Layer 7 of a small transformer language model trained on English Wikipedia (12 layers, counted from 0, width 64).
Take only the direct path to the model's output, skipping the later layers: a vector added to the residual stream pushes a token's score in proportion to its dot product with that token's output vector.

Output vectors of the tokens that the questions are about. A number n stands for (n - 500) times 0.0044.
" debut": 589 525 410 508 336 341 457 382 335 831 398 514 575 480 442 730 527 708 308 672 661 340 407 631 335 686 347 406 456 439 394 370 494 491 541 481 491 686 508 521 615 628 527 560 801 555 627 624 525 340 397 487 445 423 413 617 487 336 574 686 479 393 330 380
" Games": 434 483 516 428 487 129 509 346 527 654 272 419 547 567 461 592 288 691 287 560 423 433 402 528 511 454 540 529 634 612 428 431 513 687 382 435 263 596 520 432 588 569 599 300 632 452 852 604 677 321 697 523 677 465 499 621 467 407 469 705 507 613 418 388
" would": 631 543 429 344 513 275 422 293 515 653 674 561 447 466 510 679 584 402 418 326 340 294 626 616 448 464 597 473 465 429 480 621 638 594 446 430 667 590 448 314 500 570 540 614 633 659 600 629 352 589 522 607 462 452 518 592 406 523 624 522 406 218 394 405
"),": 428 524 414 331 390 597 515 480 608 718 575 485 512 643 448 649 489 472 652 736 501 252 497 481 516 293 627 661 524 559 318 500 292 517 622 572 619 286 289 633 255 331 640 489 575 615 441 342 395 481 485 520 679 383 674 434 355 538 570 532 473 613 341 618
"ause": 680 453 373 382 595 491 437 198 523 609 737 603 638 410 427 431 495 428 346 711 284 470 545 625 316 263 598 637 536 468 426 460 249 571 372 621 640 636 668 255 722 203 635 460 576 527 499 690 564 482 387 780 490 206 377 459 515 666 445 669 717 390 621 317
"it": 728 483 311 330 608 466 650 648 309 452 453 333 584 412 519 454 456 403 549 477 827 543 527 636 464 491 402 523 638 491 626 718 400 462 691 473 342 452 510 507 589 437 465 472 381 616 677 440 514 632 425 565 500 424 405 457 538 582 303 483 473 330 484 461
" Kn": 435 378 550 341 555 415 597 449 383 731 412 667 535 563 469 471 498 601 379 479 357 513 496 591 493 362 546 467 460 590 493 395 565 663 538 423 525 719 421 556 569 637 601 570 577 334 600 428 529 515 530 599 478 573 317 419 441 465 438 380 699 438 400 382
"cient": 734 743 261 540 459 241 548 301 513 424 366 579 590 880 360 636 549 318 592 772 463 532 456 568 508 364 480 247 504 627 564 536 427 588 414 446 513 443 617 639 628 273 487 434 552 364 530 518 547 379 488 587 639 492 295 664 473 459 382 478 451 581 336 623
" is": 387 518 309 574 551 381 331 455 426 512 674 333 381 614 513 596 517 509 497 502 319 455 564 668 563 533 577 426 475 494 709 511 440 578 569 464 634 447 400 360 395 548 508 681 453 652 620 538 424 372 352 484 473 403 583 600 450 665 510 552 425 433 532 581
"====": 719 644 670 402 514 354 444 503 679 702 482 444 601 469 465 716 354 490 203 733 588 433 536 495 397 338 790 518 441 660 502 538 353 609 495 346 744 335 461 542 524 386 460 300 545 458 540 668 314 625 587 549 386 540 603 416 477 324 472 578 377 603 183 377
" H": 348 420 579 495 661 500 496 548 556 621 564 392 448 615 522 431 554 566 493 480 576 456 451 481 634 541 377 579 457 495 570 548 514 522 497 387 476 574 435 474 546 436 483 557 444 379 538 426 504 462 562 414 488 551 495 445 565 511 382 363 606 445 558 510
" history": 587 561 541 504 673 427 526 434 467 595 325 488 730 527 465 707 321 499 223 625 469 448 361 475 526 472 564 581 623 392 398 663 262 609 671 519 394 368 362 382 516 442 547 557 534 308 617 658 478 424 404 582 579 359 516 542 497 583 554 509 523 544 619 346
"T": 494 497 690 533 326 371 436 461 651 698 351 385 436 429 470 439 431 405 492 602 535 599 484 595 408 605 546 369 462 633 589 520 665 458 451 507 537 548 585 502 547 497 481 409 632 651 636 398 463 446 495 503 608 357 536 485 557 528 387 317 566 365 438 503
"fore": 541 612 566 257 515 401 566 160 257 590 726 507 644 663 420 647 475 468 479 705 124 332 449 426 347 230 539 179 303 411 554 605 616 478 403 454 785 382 756 472 758 657 528 475 550 595 507 645 455 550 365 736 608 335 445 484 347 704 638 517 372 428 548 709
"usic": 479 585 265 347 145 461 641 309 505 946 186 586 710 361 403 436 284 629 470 657 320 345 532 470 349 536 387 397 570 580 461 633 348 577 570 485 494 756 439 427 621 177 456 494 734 282 637 656 700 386 566 713 578 481 540 533 476 703 293 730 458 594 279 832
" \"W": 506 579 464 356 437 403 331 351 524 816 510 647 527 501 445 533 469 549 415 455 287 218 441 563 362 438 525 466 337 604 434 341 473 624 450 494 633 640 530 692 676 479 499 715 611 648 415 541 688 383 694 510 408 519 590 543 445 544 448 432 535 495 398 418
"line": 601 423 322 611 557 444 823 420 422 643 427 616 630 378 476 441 685 413 386 442 317 536 421 591 484 248 546 277 549 551 564 582 485 342 604 636 339 567 466 489 688 538 608 435 470 405 781 671 452 333 646 365 381 212 624 517 409 687 607 654 505 271 508 481
" of": 629 614 354 569 702 571 559 604 598 483 487 296 458 536 537 587 629 415 584 518 300 483 408 720 582 476 507 558 563 438 670 450 722 443 551 469 462 349 444 512 330 566 398 557 584 374 313 581 319 455 311 460 507 373 510 435 428 444 594 436 521 438 584 646
"acing": 475 446 538 277 194 551 544 365 552 437 644 637 710 405 381 572 437 527 354 633 393 564 483 340 244 450 522 625 597 680 426 457 430 652 663 386 392 476 496 743 565 434 481 350 673 706 488 541 630 415 549 674 775 333 552 474 539 599 375 680 279 295 407 485
"orld": 600 527 475 454 509 413 780 423 739 729 229 646 639 370 431 501 450 557 372 641 222 462 313 513 286 416 365 261 406 577 587 617 334 587 328 532 488 557 437 549 562 545 521 486 437 444 303 487 551 637 543 775 767 339 485 621 551 785 596 612 348 460 372 453
"”": 620 650 674 22 509 519 554 483 565 731 715 576 542 550 492 579 123 389 489 734 170 380 515 323 409 137 736 458 403 632 529 719 324 643 367 577 802 385 445 409 489 227 438 687 814 216 814 465 761 539 354 602 531 362 499 559 298 557 664 587 505 436 286 432
");": 520 317 383 289 285 630 512 638 589 565 524 556 544 401 425 584 454 429 566 814 490 358 383 492 539 262 802 639 463 618 316 457 320 524 583 566 482 462 419 803 380 348 560 420 530 507 426 457 511 440 623 580 649 379 638 381 346 529 598 561 475 638 507 511
" UTC": 475 435 611 426 544 423 428 301 657 313 538 493 372 768 403 588 502 719 489 564 401 398 281 388 302 315 652 287 435 694 439 442 623 668 544 676 573 603 648 426 578 93 806 565 473 537 421 501 600 218 654 466 493 507 371 660 482 560 538 790 484 485 397 477
"]": 651 481 497 172 384 441 362 517 578 688 713 624 577 677 489 544 307 806 487 713 366 209 613 417 348 181 874 449 482 569 618 702 212 703 250 563 654 609 488 541 556 271 445 459 557 364 568 506 527 478 308 583 418 374 481 611 463 507 565 650 481 661 19 591
"hern": 535 441 547 476 562 396 700 495 578 706 336 601 607 613 423 380 340 342 430 583 397 417 482 599 364 363 657 422 577 360 249 501 501 472 216 422 819 556 663 373 776 247 666 443 621 340 684 390 750 269 437 547 579 555 468 612 524 796 539 525 517 516 349 347
" Song": 513 404 308 483 261 439 609 418 685 744 295 523 547 579 463 525 464 611 338 615 302 421 435 467 499 496 406 483 526 651 407 325 401 600 499 523 482 499 548 647 655 575 492 637 579 463 691 605 712 335 499 609 463 455 348 516 478 536 603 417 575 508 331 480
"itar": 676 463 350 362 290 373 682 405 403 663 372 522 648 458 474 600 370 597 257 677 574 471 430 651 427 305 466 407 386 498 220 818 709 560 366 478 324 555 523 557 740 520 661 516 566 414 683 392 688 532 612 860 406 493 472 489 486 832 543 352 199 506 266 409
" History": 470 561 472 479 486 333 703 237 566 633 399 539 666 519 460 517 286 517 326 556 425 509 406 613 504 298 586 464 486 511 427 464 283 655 664 569 537 413 421 374 649 309 529 657 730 158 748 557 594 483 425 740 603 376 509 496 518 529 469 505 612 479 555 432
" television": 560 387 502 385 271 383 589 361 394 643 314 393 635 587 472 742 384 564 476 492 496 411 386 522 413 573 416 512 392 619 470 496 460 471 539 603 463 475 347 492 722 440 676 621 769 438 676 623 440 386 564 443 686 352 422 646 463 585 439 673 464 395 513 474
" music": 559 468 391 500 375 446 617 360 347 699 273 524 676 539 501 640 383 566 334 554 470 419 354 522 479 629 397 585 571 558 465 590 430 510 603 489 449 596 394 443 632 381 603 600 680 406 724 594 527 179 414 554 553 449 492 666 381 651 444 517 395 540 446 472

Output weights of attention head 0. The head adds the sum of these rows, row i times number i of z. A number n stands for (n - 500) times 0.00057.
o0: 522 484 475 549 427 562 446 541 531 506 425 359 422 356 553 490 605 670 404 515 577 536 568 555 399 516 481 389 656 459 660 490 577 412 387 566 494 690 503 334 616 327 550 579 389 449 627 319 601 453 530 465 408 459 533 548 542 457 537 450 514 406 496 488
o1: 537 501 477 503 504 530 494 488 521 510 500 480 483 469 481 535 512 492 488 521 519 506 515 535 486 519 489 494 495 513 512 497 495 478 499 509 510 534 473 501 533 509 481 489 501 481 499 489 502 541 519 497 452 489 497 507 515 479 513 510 496 502 526 501
o2: 467 533 449 450 422 520 515 555 526 450 573 432 553 407 520 502 457 576 577 517 540 460 411 536 553 354 552 432 485 474 571 536 478 484 437 532 552 588 476 483 562 549 501 367 529 559 437 421 527 445 562 638 543 451 407 502 543 491 412 544 504 505 505 459
o3: 696 426 339 462 585 601 432 361 243 551 677 445 568 533 653 682 606 426 489 430 493 337 593 697 439 259 668 380 663 572 699 639 564 423 367 316 591 631 519 643 565 514 170 274 612 299 473 248 376 531 335 577 480 541 508 486 563 430 327 730 572 420 601 635
o4: 675 533 388 684 423 710 420 444 324 308 513 297 242 309 310 375 749 598 530 611 741 362 355 451 272 474 433 241 563 409 704 488 707 462 305 734 473 699 536 321 551 636 704 641 342 586 591 473 618 323 485 682 531 113 499 504 511 525 670 670 424 330 568 715
o5: 590 591 463 430 580 392 430 532 447 505 600 387 622 542 609 499 485 579 410 565 485 450 429 449 534 459 624 539 395 529 458 552 460 474 498 550 575 497 418 545 436 527 460 402 521 419 518 515 461 414 468 618 527 544 502 431 557 457 469 503 564 529 457 588
o6: 620 519 512 418 519 376 541 589 567 510 434 564 619 482 626 441 497 445 462 558 363 446 536 478 496 525 565 457 499 571 454 422 589 558 538 573 496 386 440 485 414 474 509 489 528 362 577 440 525 461 400 555 479 440 611 520 492 499 538 421 485 543 464 527
o7: 654 455 330 437 455 428 695 460 527 512 679 590 558 413 535 446 360 520 616 409 482 454 517 490 708 415 496 551 522 581 404 413 485 627 540 565 445 487 619 512 434 614 476 338 378 494 454 366 476 575 439 564 518 508 362 437 574 460 608 495 468 576 439 546
o8: 616 633 534 633 463 328 645 537 450 273 552 615 498 435 352 520 591 384 678 437 495 395 317 455 434 615 479 316 574 526 660 696 783 551 654 481 515 406 466 348 391 458 449 526 617 472 287 482 466 362 433 655 491 498 594 666 477 558 222 624 403 578 489 455
o9: 530 438 546 482 510 623 498 525 557 622 442 418 466 457 544 559 469 428 414 539 566 506 577 502 611 527 431 607 588 525 546 474 441 493 457 470 492 506 521 443 595 263 382 407 424 477 560 479 620 525 489 403 361 605 508 580 487 515 578 474 525 489 408 525
o10: 519 510 469 515 516 487 514 522 492 488 477 480 533 466 471 491 565 481 484 490 463 504 472 528 500 435 552 558 510 502 485 513 476 506 507 529 535 492 480 516 427 509 487 508 494 516 499 418 485 531 499 504 566 497 495 488 478 499 504 459 486 528 592 496
o11: 617 398 564 701 673 566 367 603 616 618 402 331 535 642 348 507 477 384 464 298 666 775 638 188 529 558 692 551 614 411 556 388 398 475 543 483 344 438 260 385 349 521 362 472 551 462 477 543 494 408 606 523 703 554 301 544 615 585 629 293 542 554 575 367
o12: 658 834 748 412 325 266 643 539 578 570 174 462 619 544 312 387 670 422 313 779 426 798 393 429 469 515 437 703 497 545 269 457 518 527 588 489 495 201 486 462 397 386 478 418 424 207 421 648 665 624 218 526 416 343 631 623 391 514 681 817 574 538 514 516
o13: 509 703 424 343 578 351 411 422 529 696 674 521 589 704 595 415 637 552 591 559 379 300 596 474 192 585 400 514 617 456 558 530 545 489 492 367 418 367 603 641 553 583 410 491 479 371 540 476 328 694 411 475 542 605 396 561 570 291 426 659 496 401 369 513
o14: 548 500 624 610 493 381 499 528 501 514 412 497 438 536 473 520 292 517 478 485 458 530 358 358 628 448 526 651 651 562 582 578 463 680 573 528 392 490 544 493 330 407 454 491 571 549 444 487 625 573 536 336 523 666 601 444 381 442 513 455 410 565 593 341
o15: 381 570 450 412 527 534 593 389 726 500 547 776 347 581 629 407 494 394 374 473 240 444 516 620 322 362 643 433 560 415 551 575 533 522 634 354 434 320 609 466 421 529 442 600 531 507 411 622 637 620 406 632 421 523 596 405 585 559 375 431 468 637 403 532
o16: 611 594 308 522 295 479 481 417 510 451 432 268 428 443 512 515 661 622 517 594 441 482 534 765 374 528 449 591 604 489 650 227 463 496 448 489 540 553 581 385 896 305 432 466 442 406 608 288 603 583 445 453 327 463 534 660 700 513 526 532 499 511 395 678
o17: 467 503 500 690 528 351 465 576 489 597 184 376 420 816 199 628 560 535 674 583 380 487 438 602 555 426 376 466 261 634 494 500 663 566 377 705 415 572 522 630 428 561 605 583 509 423 554 568 361 494 649 234 676 576 508 708 432 396 327 498 491 433 345 380
o18: 557 643 478 480 367 374 522 514 572 425 597 513 510 521 511 505 366 648 476 610 440 530 536 429 436 485 492 396 355 457 479 465 501 538 536 619 489 530 521 564 448 605 619 529 523 481 523 596 551 434 509 564 363 386 497 510 488 523 454 478 540 354 534 402
o19: 608 609 596 484 458 250 516 412 374 366 446 586 731 742 418 601 821 790 494 306 530 319 916 561 339 588 578 188 603 393 363 413 215 716 456 311 801 619 489 407 571 562 310 631 471 498 447 596 216 533 421 573 139 499 477 675 387 541 486 754 639 598 300 377
o20: 396 485 417 445 475 484 499 411 558 478 403 623 475 428 745 378 423 434 585 435 478 411 596 469 603 556 464 642 708 498 387 504 468 440 442 426 561 539 501 448 383 515 534 475 459 649 531 486 460 714 342 596 443 502 655 342 378 567 725 479 460 589 579 479
o21: 519 416 349 579 435 304 500 421 469 476 436 617 540 385 458 613 532 664 374 458 180 306 643 800 529 620 345 433 526 300 633 344 656 583 689 631 468 554 536 380 539 638 706 606 377 325 624 345 497 504 428 578 459 490 566 817 566 513 395 302 527 445 625 504
o22: 527 735 654 539 420 461 365 336 727 735 420 521 648 439 317 463 368 361 294 532 441 412 615 295 285 406 457 454 511 667 370 398 269 384 456 530 487 452 260 598 517 291 446 559 451 444 680 685 621 459 802 345 568 406 570 802 832 623 527 628 784 600 286 507
o23: 370 426 665 274 456 389 361 416 428 736 478 452 794 467 684 564 364 449 383 745 593 377 166 677 655 448 258 699 584 365 414 419 361 708 490 510 377 434 507 642 678 531 456 478 871 563 450 498 471 740 431 589 543 348 651 325 330 497 341 585 493 617 449 374
o24: 461 513 490 548 516 432 419 488 467 463 412 451 502 558 418 575 702 422 524 560 413 496 453 607 506 531 479 520 389 535 559 538 541 403 570 480 525 585 527 492 557 490 443 551 560 446 508 492 375 552 542 461 438 536 451 570 479 448 417 522 473 573 504 510
o25: 440 612 492 500 458 325 550 480 510 311 512 304 641 359 690 476 479 691 346 547 473 481 406 597 442 530 361 519 552 455 474 467 489 734 605 325 351 780 396 411 822 668 558 649 548 608 457 481 355 385 462 424 663 530 553 471 374 444 577 569 513 455 542 307
o26: 640 534 400 529 351 780 501 722 249 272 362 614 493 410 640 547 545 742 482 619 484 368 449 615 571 506 496 292 513 530 428 364 405 368 450 869 460 713 680 265 607 396 429 252 383 420 832 376 602 574 457 645 425 580 370 626 722 341 518 571 393 522 376 362
o27: 562 548 333 524 467 607 594 711 397 329 426 295 330 491 317 550 681 539 609 340 471 439 399 469 520 457 426 448 862 343 590 555 511 384 530 723 402 596 614 449 158 383 461 425 524 648 657 293 517 573 737 428 241 615 490 446 622 642 628 332 445 458 686 432
o28: 556 567 496 490 429 468 578 441 535 426 645 526 442 394 414 486 462 415 551 449 545 624 502 387 405 620 449 571 562 380 311 517 518 504 600 481 517 414 509 536 481 568 518 563 539 591 420 513 484 554 509 491 486 355 574 484 398 659 544 586 484 580 543 429
o29: 503 565 559 506 536 337 466 573 492 555 527 467 582 559 533 607 411 639 381 455 538 669 500 457 431 627 420 426 460 460 510 583 547 452 604 427 507 536 334 406 442 505 598 538 539 503 493 535 400 456 568 532 453 535 538 357 632 389 428 349 564 389 447 448
o30: 481 486 452 522 246 531 528 441 232 453 698 590 567 630 486 463 316 633 662 413 349 611 420 455 454 464 619 502 639 487 441 428 448 351 519 511 744 363 517 681 454 424 519 357 543 415 407 453 694 615 543 510 692 457 601 155 467 474 562 627 478 584 660 514
o31: 376 322 471 479 289 252 185 476 355 405 779 708 482 468 622 478 638 543 537 632 412 702 523 641 599 569 471 366 642 531 185 572 679 568 477 451 613 544 398 457 596 142 596 475 437 513 352 395 314 453 327 708 360 856 537 309 222 794 381 814 630 822 297 899
o32: 751 475 615 579 439 442 399 513 540 438 400 457 532 386 664 498 474 321 351 507 389 512 344 370 423 493 376 492 338 563 519 662 503 551 547 313 525 440 435 754 857 508 483 382 534 441 404 492 419 526 504 501 523 469 508 505 433 638 442 691 638 615 629 473
o33: 576 677 534 348 351 508 273 620 625 639 769 606 407 432 700 421 588 569 632 571 471 520 485 530 513 435 172 322 335 514 421 290 708 548 521 520 934 709 342 283 442 378 395 572 406 527 562 610 636 548 569 607 305 664 313 656 481 227 323 579 393 373 376 602
o34: 457 527 357 406 479 617 667 416 510 703 371 684 616 321 463 481 390 359 395 883 370 327 399 736 235 564 498 467 575 409 778 770 477 604 653 636 701 388 653 446 584 377 362 418 364 533 538 563 404 638 476 470 525 561 487 391 432 691 386 365 481 286 619 252
o35: 439 623 347 552 495 453 425 382 666 516 359 474 254 523 248 484 400 575 337 292 552 531 497 507 468 490 432 381 539 472 619 494 647 483 420 505 606 597 624 359 348 546 636 635 310 656 445 751 593 562 544 490 493 567 422 479 639 669 486 461 491 436 534 554
o36: 526 479 414 497 493 532 500 479 491 484 493 502 456 481 438 495 522 511 546 493 539 438 504 593 454 495 489 479 498 455 484 509 470 471 494 548 595 482 497 495 515 530 528 524 451 517 499 470 476 542 518 535 513 484 486 523 512 518 471 502 495 508 477 544
o37: 529 459 473 569 481 541 572 483 462 465 506 472 422 475 364 516 466 558 454 500 616 451 479 503 499 596 470 511 557 500 650 449 491 554 527 574 463 426 658 397 532 408 585 594 456 523 494 504 580 437 451 490 464 497 510 540 516 474 482 424 384 440 460 569
o38: 159 373 388 397 399 485 406 640 464 467 327 476 634 763 669 456 614 471 536 351 449 447 458 392 589 410 407 508 541 601 535 322 644 434 114 355 675 486 548 745 637 615 506 389 551 633 529 735 625 596 475 489 506 507 531 248 631 569 366 468 837 613 442 404
o39: 508 497 483 603 554 619 597 386 601 575 433 543 456 423 441 508 443 458 529 473 558 522 486 483 570 308 476 582 554 478 449 497 437 550 444 484 317 508 474 553 411 658 446 446 487 617 354 545 537 653 505 537 565 471 449 481 529 499 540 438 561 494 606 396
o40: 520 625 505 311 428 571 458 476 447 538 511 559 378 793 563 390 362 504 273 227 250 563 762 396 435 467 570 578 500 294 426 595 371 346 544 533 780 591 711 335 332 693 570 546 446 311 745 625 464 687 257 490 606 266 490 521 646 499 687 639 472 614 539 358
o41: 431 570 684 372 524 533 404 553 320 403 624 477 411 562 498 508 324 548 644 399 665 373 370 340 560 575 760 603 554 587 620 468 413 298 558 456 701 392 757 524 377 532 350 490 526 441 413 585 594 356 512 313 462 672 523 649 433 523 391 540 339 509 548 545
o42: 571 465 454 610 508 501 420 532 502 486 424 378 509 403 511 617 510 579 409 647 480 597 424 543 529 473 461 496 457 482 524 453 532 388 547 607 473 660 411 439 559 589 549 439 555 475 512 486 499 553 556 566 484 434 525 503 414 393 493 442 456 523 658 415
o43: 503 520 257 702 563 790 466 347 342 447 509 304 554 675 547 542 466 656 442 423 508 525 494 746 614 637 484 561 574 368 477 319 481 568 468 519 494 518 458 391 541 565 210 540 606 536 481 760 482 471 480 404 396 600 591 523 560 416 311 479 280 479 723 331
o44: 637 662 659 580 725 424 581 506 586 383 349 570 513 362 535 447 632 480 377 615 263 407 206 460 505 667 491 523 98 537 401 318 602 465 376 689 591 455 752 421 686 384 363 398 597 311 347 510 723 732 404 654 517 598 404 374 453 369 474 454 692 586 820 390
o45: 626 507 260 573 415 702 675 351 399 326 594 516 472 361 482 500 708 460 406 706 462 474 405 449 431 384 424 449 463 542 474 499 573 380 477 630 497 555 602 533 529 400 354 519 544 467 422 713 677 576 450 681 435 401 609 520 434 383 495 623 520 598 509 513
o46: 528 486 575 421 527 517 611 506 447 549 458 602 585 493 628 516 608 378 557 587 401 643 502 622 593 535 575 457 483 728 361 531 584 364 569 440 543 528 382 461 479 484 368 455 571 328 402 476 353 554 410 446 406 512 539 521 339 337 502 602 276 567 624 540
o47: 558 451 612 426 540 471 516 244 192 448 406 692 556 414 978 527 487 357 515 361 414 590 465 402 552 723 475 533 396 581 362 398 513 421 625 349 332 696 340 375 716 727 257 528 584 471 452 665 394 606 461 430 783 504 512 386 681 441 709 391 503 522 407 555
o48: 402 354 544 498 547 646 571 530 305 387 591 583 510 519 487 368 409 527 443 379 458 467 508 324 503 561 301 559 519 450 303 516 329 550 619 309 586 332 452 567 463 415 634 550 410 631 492 738 458 411 569 454 647 723 583 558 436 420 704 687 463 586 538 652
o49: 270 476 731 430 419 638 514 553 563 515 621 440 440 406 454 445 492 558 550 499 537 670 290 536 547 337 545 465 519 485 421 473 457 434 386 485 454 645 491 456 664 448 500 482 550 625 432 422 669 449 748 372 508 414 425 441 501 515 490 621 483 625 575 455
o50: 594 566 559 320 604 416 414 631 476 504 368 372 594 502 446 497 655 518 480 324 645 578 549 582 393 505 557 522 568 489 476 478 489 436 596 320 653 396 440 465 446 472 537 586 454 446 517 315 389 442 490 439 614 541 463 453 648 501 663 477 493 427 460 735
o51: 511 403 559 549 506 561 652 552 569 584 429 496 514 526 608 514 552 470 337 538 418 443 452 519 596 429 599 358 543 607 715 440 516 458 549 544 352 568 586 335 599 290 518 423 580 413 598 430 617 422 510 655 475 439 469 485 576 300 546 447 408 540 412 573
o52: 524 501 506 503 493 499 503 507 517 493 511 508 500 501 504 501 503 493 505 512 494 500 486 510 502 486 494 503 487 509 492 505 494 505 507 513 486 502 499 503 499 509 512 505 511 504 509 498 506 504 495 485 492 501 515 525 494 506 483 498 504 509 502 512
o53: 472 386 416 491 483 472 439 439 442 442 613 576 478 460 562 527 396 594 636 446 499 427 487 569 554 461 535 534 564 435 515 542 486 506 519 511 586 582 503 430 480 556 456 479 538 593 433 428 512 577 542 516 612 629 504 506 384 411 417 538 372 579 577 448
o54: 458 486 422 505 675 571 595 495 412 739 722 441 397 536 464 466 364 457 339 623 554 121 262 714 375 368 521 534 680 480 546 390 393 723 551 231 780 425 828 32 567 460 425 518 497 627 644 428 230 414 336 734 420 545 724 336 697 301 507 624 729 553 191 765
o55: 541 288 408 589 386 466 379 594 500 291 641 457 460 315 520 422 558 573 330 674 546 573 288 410 567 500 593 509 407 467 869 531 373 518 581 678 595 619 501 194 738 567 509 583 583 322 436 499 689 459 423 823 505 410 419 579 452 327 294 378 410 853 492 474
o56: 354 494 586 537 591 640 685 627 376 638 599 432 631 592 522 294 729 524 397 405 512 467 335 450 575 577 557 438 557 483 506 586 517 406 355 614 482 473 399 636 479 372 453 514 360 290 507 493 486 318 539 480 607 529 342 521 616 672 364 344 595 491 506 540
o57: 545 505 531 639 670 416 384 461 452 564 412 396 475 465 531 656 550 708 467 551 621 426 440 706 538 745 361 587 586 370 449 751 497 635 327 603 346 530 337 388 672 301 438 264 266 667 583 306 490 546 545 403 272 647 616 487 555 620 328 483 388 607 216 556
o58: 434 516 531 517 534 454 452 501 478 514 458 487 522 530 503 453 527 498 505 447 484 513 498 457 540 487 520 535 529 485 512 498 516 499 519 451 472 530 509 493 483 488 493 527 479 505 500 501 501 485 498 493 564 556 445 478 505 526 558 472 509 506 491 468
o59: 539 415 597 400 631 721 489 602 488 454 395 541 591 405 459 569 424 550 310 495 564 504 456 475 409 429 484 440 701 372 289 468 705 395 407 501 486 387 378 533 422 508 411 453 446 496 470 606 954 451 590 354 622 452 776 553 352 493 572 646 459 578 599 345
o60: 414 538 562 663 453 537 316 556 509 503 354 275 384 689 563 484 678 570 525 698 444 350 463 522 532 356 301 727 415 311 518 562 403 610 459 517 386 490 447 608 549 373 465 523 299 548 594 620 568 380 543 431 405 671 593 674 433 659 503 461 785 466 205 588
o61: 567 759 682 535 457 661 566 613 450 376 340 475 247 522 566 496 203 775 491 488 355 590 317 514 309 381 544 280 412 394 374 636 303 424 315 669 724 248 471 600 415 445 800 247 675 706 295 650 480 595 588 705 277 542 788 458 493 697 322 571 361 456 755 599
o62: 503 513 491 509 526 517 509 502 488 505 478 477 481 485 494 520 506 500 484 502 502 504 506 516 474 497 509 498 501 503 483 502 461 482 484 512 497 525 473 504 488 522 493 495 503 496 505 484 466 530 519 482 493 488 501 482 514 492 522 493 499 505 501 509
o63: 480 507 478 478 524 479 481 491 488 490 476 516 492 531 478 498 494 498 515 515 482 468 520 547 478 511 498 491 508 478 490 520 509 488 504 506 515 501 503 497 513 513 491 505 480 492 503 510 495 534 471 499 494 498 496 507 519 507 504 523 507 505 453 512

Each question shows a token from some text and the vector z that the head gathered there. A number n stands for (n - 500) times 0.0045.

"te": 551 501 454 521 493 597 545 464 495 517 477 509 525 504 490 467 550 450 518 514 444 586 520 552 518 602 404 447 460 583 484 555 538 457 539 457 455 513 497 410 459 480 513 533 495 480 470 587 481 458 541 505 492 430 540 577 606 540 523 463 593 347 476 496
Which two tokens does it push up most, strongest first? " music", " debut"

" Division": 263 452 415 610 314 551 584 619 492 478 565 413 457 620 470 738 515 447 377 427 539 602 375 590 616 465 239 464 428 481 398 293 622 299 439 426 435 503 667 610 453 452 417 456 682 502 532 652 471 376 543 655 464 358 714 476 526 418 505 333 532 396 494 540
Pushed up most: " of"

"ing": 512 485 460 437 435 502 491 463 425 522 472 466 552 472 549 463 497 553 544 488 526 533 604 611 507 563 365 461 504 559 540 538 463 420 533 527 453 473 575 480 519 487 490 472 411 419 454 514 455 545 484 457 495 460 531 451 506 481 532 481 580 388 489 504
Pushed up most: " Games"

"z": 494 481 489 446 489 422 458 448 486 447 453 458 536 566 453 459 496 557 535 562 494 586 433 577 520 637 538 500 467 529 453 443 465 437 588 475 502 496 557 542 425 470 522 555 489 443 491 534 514 474 496 440 501 462 471 420 550 468 524 484 559 464 510 515
Which of these tokens does it push down most? "”"

"o": 544 544 470 516 459 644 526 534 433 549 555 397 490 528 517 394 551 532 496 435 396 475 613 473 577 536 286 481 388 515 588 538 547 481 650 466 470 469 552 358 371 524 429 459 596 489 510 426 476 570 538 490 476 413 543 503 762 518 531 413 599 242 491 474
Which of these tokens does it push down most? " would"

" |": 521 496 406 474 454 451 516 525 427 582 514 546 518 467 572 483 619 546 440 443 547 569 446 511 528 471 462 590 472 463 558 590 498 390 502 477 468 549 552 491 462 450 506 536 427 483 482 528 507 459 488 509 490 470 421 511 538 572 535 434 644 420 516 507
Pushed up most: " H"

" was": 530 507 518 510 466 474 498 461 400 527 489 512 531 444 460 636 539 335 543 459 578 528 499 564 453 560 459 478 543 489 471 496 555 451 574 515 476 425 539 552 611 478 497 502 495 469 438 590 438 543 508 487 497 458 573 539 420 383 505 475 556 496 485 492
Pushed up most: "ause"

"s": 468 450 439 578 413 529 554 480 527 504 522 487 410 462 562 656 486 588 460 445 451 630 347 450 616 440 341 516 390 537 441 392 528 348 453 556 452 557 604 449 583 570 468 520 532 365 450 430 380 431 539 601 492 428 671 531 494 500 540 448 606 410 491 573
Pushed up most: " of"

" I": 336 440 443 297 385 487 449 566 495 477 485 569 621 545 501 506 543 551 478 483 387 535 580 457 540 464 518 449 446 534 550 482 377 499 563 555 547 615 443 490 454 589 363 607 462 385 479 524 632 488 579 455 531 456 561 479 583 496 545 369 554 385 445 542
Which of these tokens does it push down most? "itar"

"ent": 337 464 492 453 262 545 447 554 417 497 503 356 377 516 591 660 468 452 519 376 492 681 549 655 556 564 347 477 413 584 497 569 511 529 651 604 453 480 598 531 399 554 461 494 459 425 400 690 562 522 442 444 510 592 544 565 491 503 549 393 602 382 438 529
Which two tokens does it push up most, strongest first? " \"W", " Kn"

"er": 529 576 629 594 578 524 340 555 534 521 541 468 560 531 538 415 498 552 495 426 357 507 409 639 585 613 511 649 474 601 372 333 507 490 656 501 516 481 354 615 491 401 588 412 447 490 413 545 364 576 567 488 544 465 622 534 522 610 561 418 605 312 536 544
Pushed up most: "it"

" L": 493 472 470 467 465 482 487 513 438 484 494 435 543 546 526 485 527 519 506 487 554 557 463 501 533 610 411 453 460 494 492 496 566 387 545 471 446 469 582 505 522 502 478 475 452 404 511 575 510 498 482 445 496 456 480 501 531 494 549 385 608 411 516 520
Pushed up most: " Kn"

" production": 520 470 455 447 420 542 571 517 463 533 501 515 555 519 592 467 494 598 535 443 457 569 613 544 502 544 381 405 473 604 442 393 488 487 468 540 442 539 487 455 567 543 506 368 408 351 458 546 412 471 590 513 519 467 544 502 405 490 543 515 498 332 455 519
Pushed up most: " Games"

" in": 499 471 508 423 438 472 464 504 429 514 518 447 423 449 541 536 502 469 458 466 599 560 604 536 511 573 432 476 469 466 475 555 557 391 602 590 492 488 566 529 503 505 476 461 495 435 418 550 553 551 458 482 496 546 542 523 493 516 560 432 548 497 492 499
Which of these tokens does it push down most? " of"

",": 505 457 329 425 428 410 506 479 559 568 495 549 784 452 754 572 603 592 495 456 537 476 569 382 510 465 379 509 585 487 651 688 484 351 467 626 409 610 289 483 542 646 438 303 463 421 566 534 474 501 582 487 532 516 486 408 296 444 524 473 521 561 468 499
Which of these tokens does it push down most? " debut"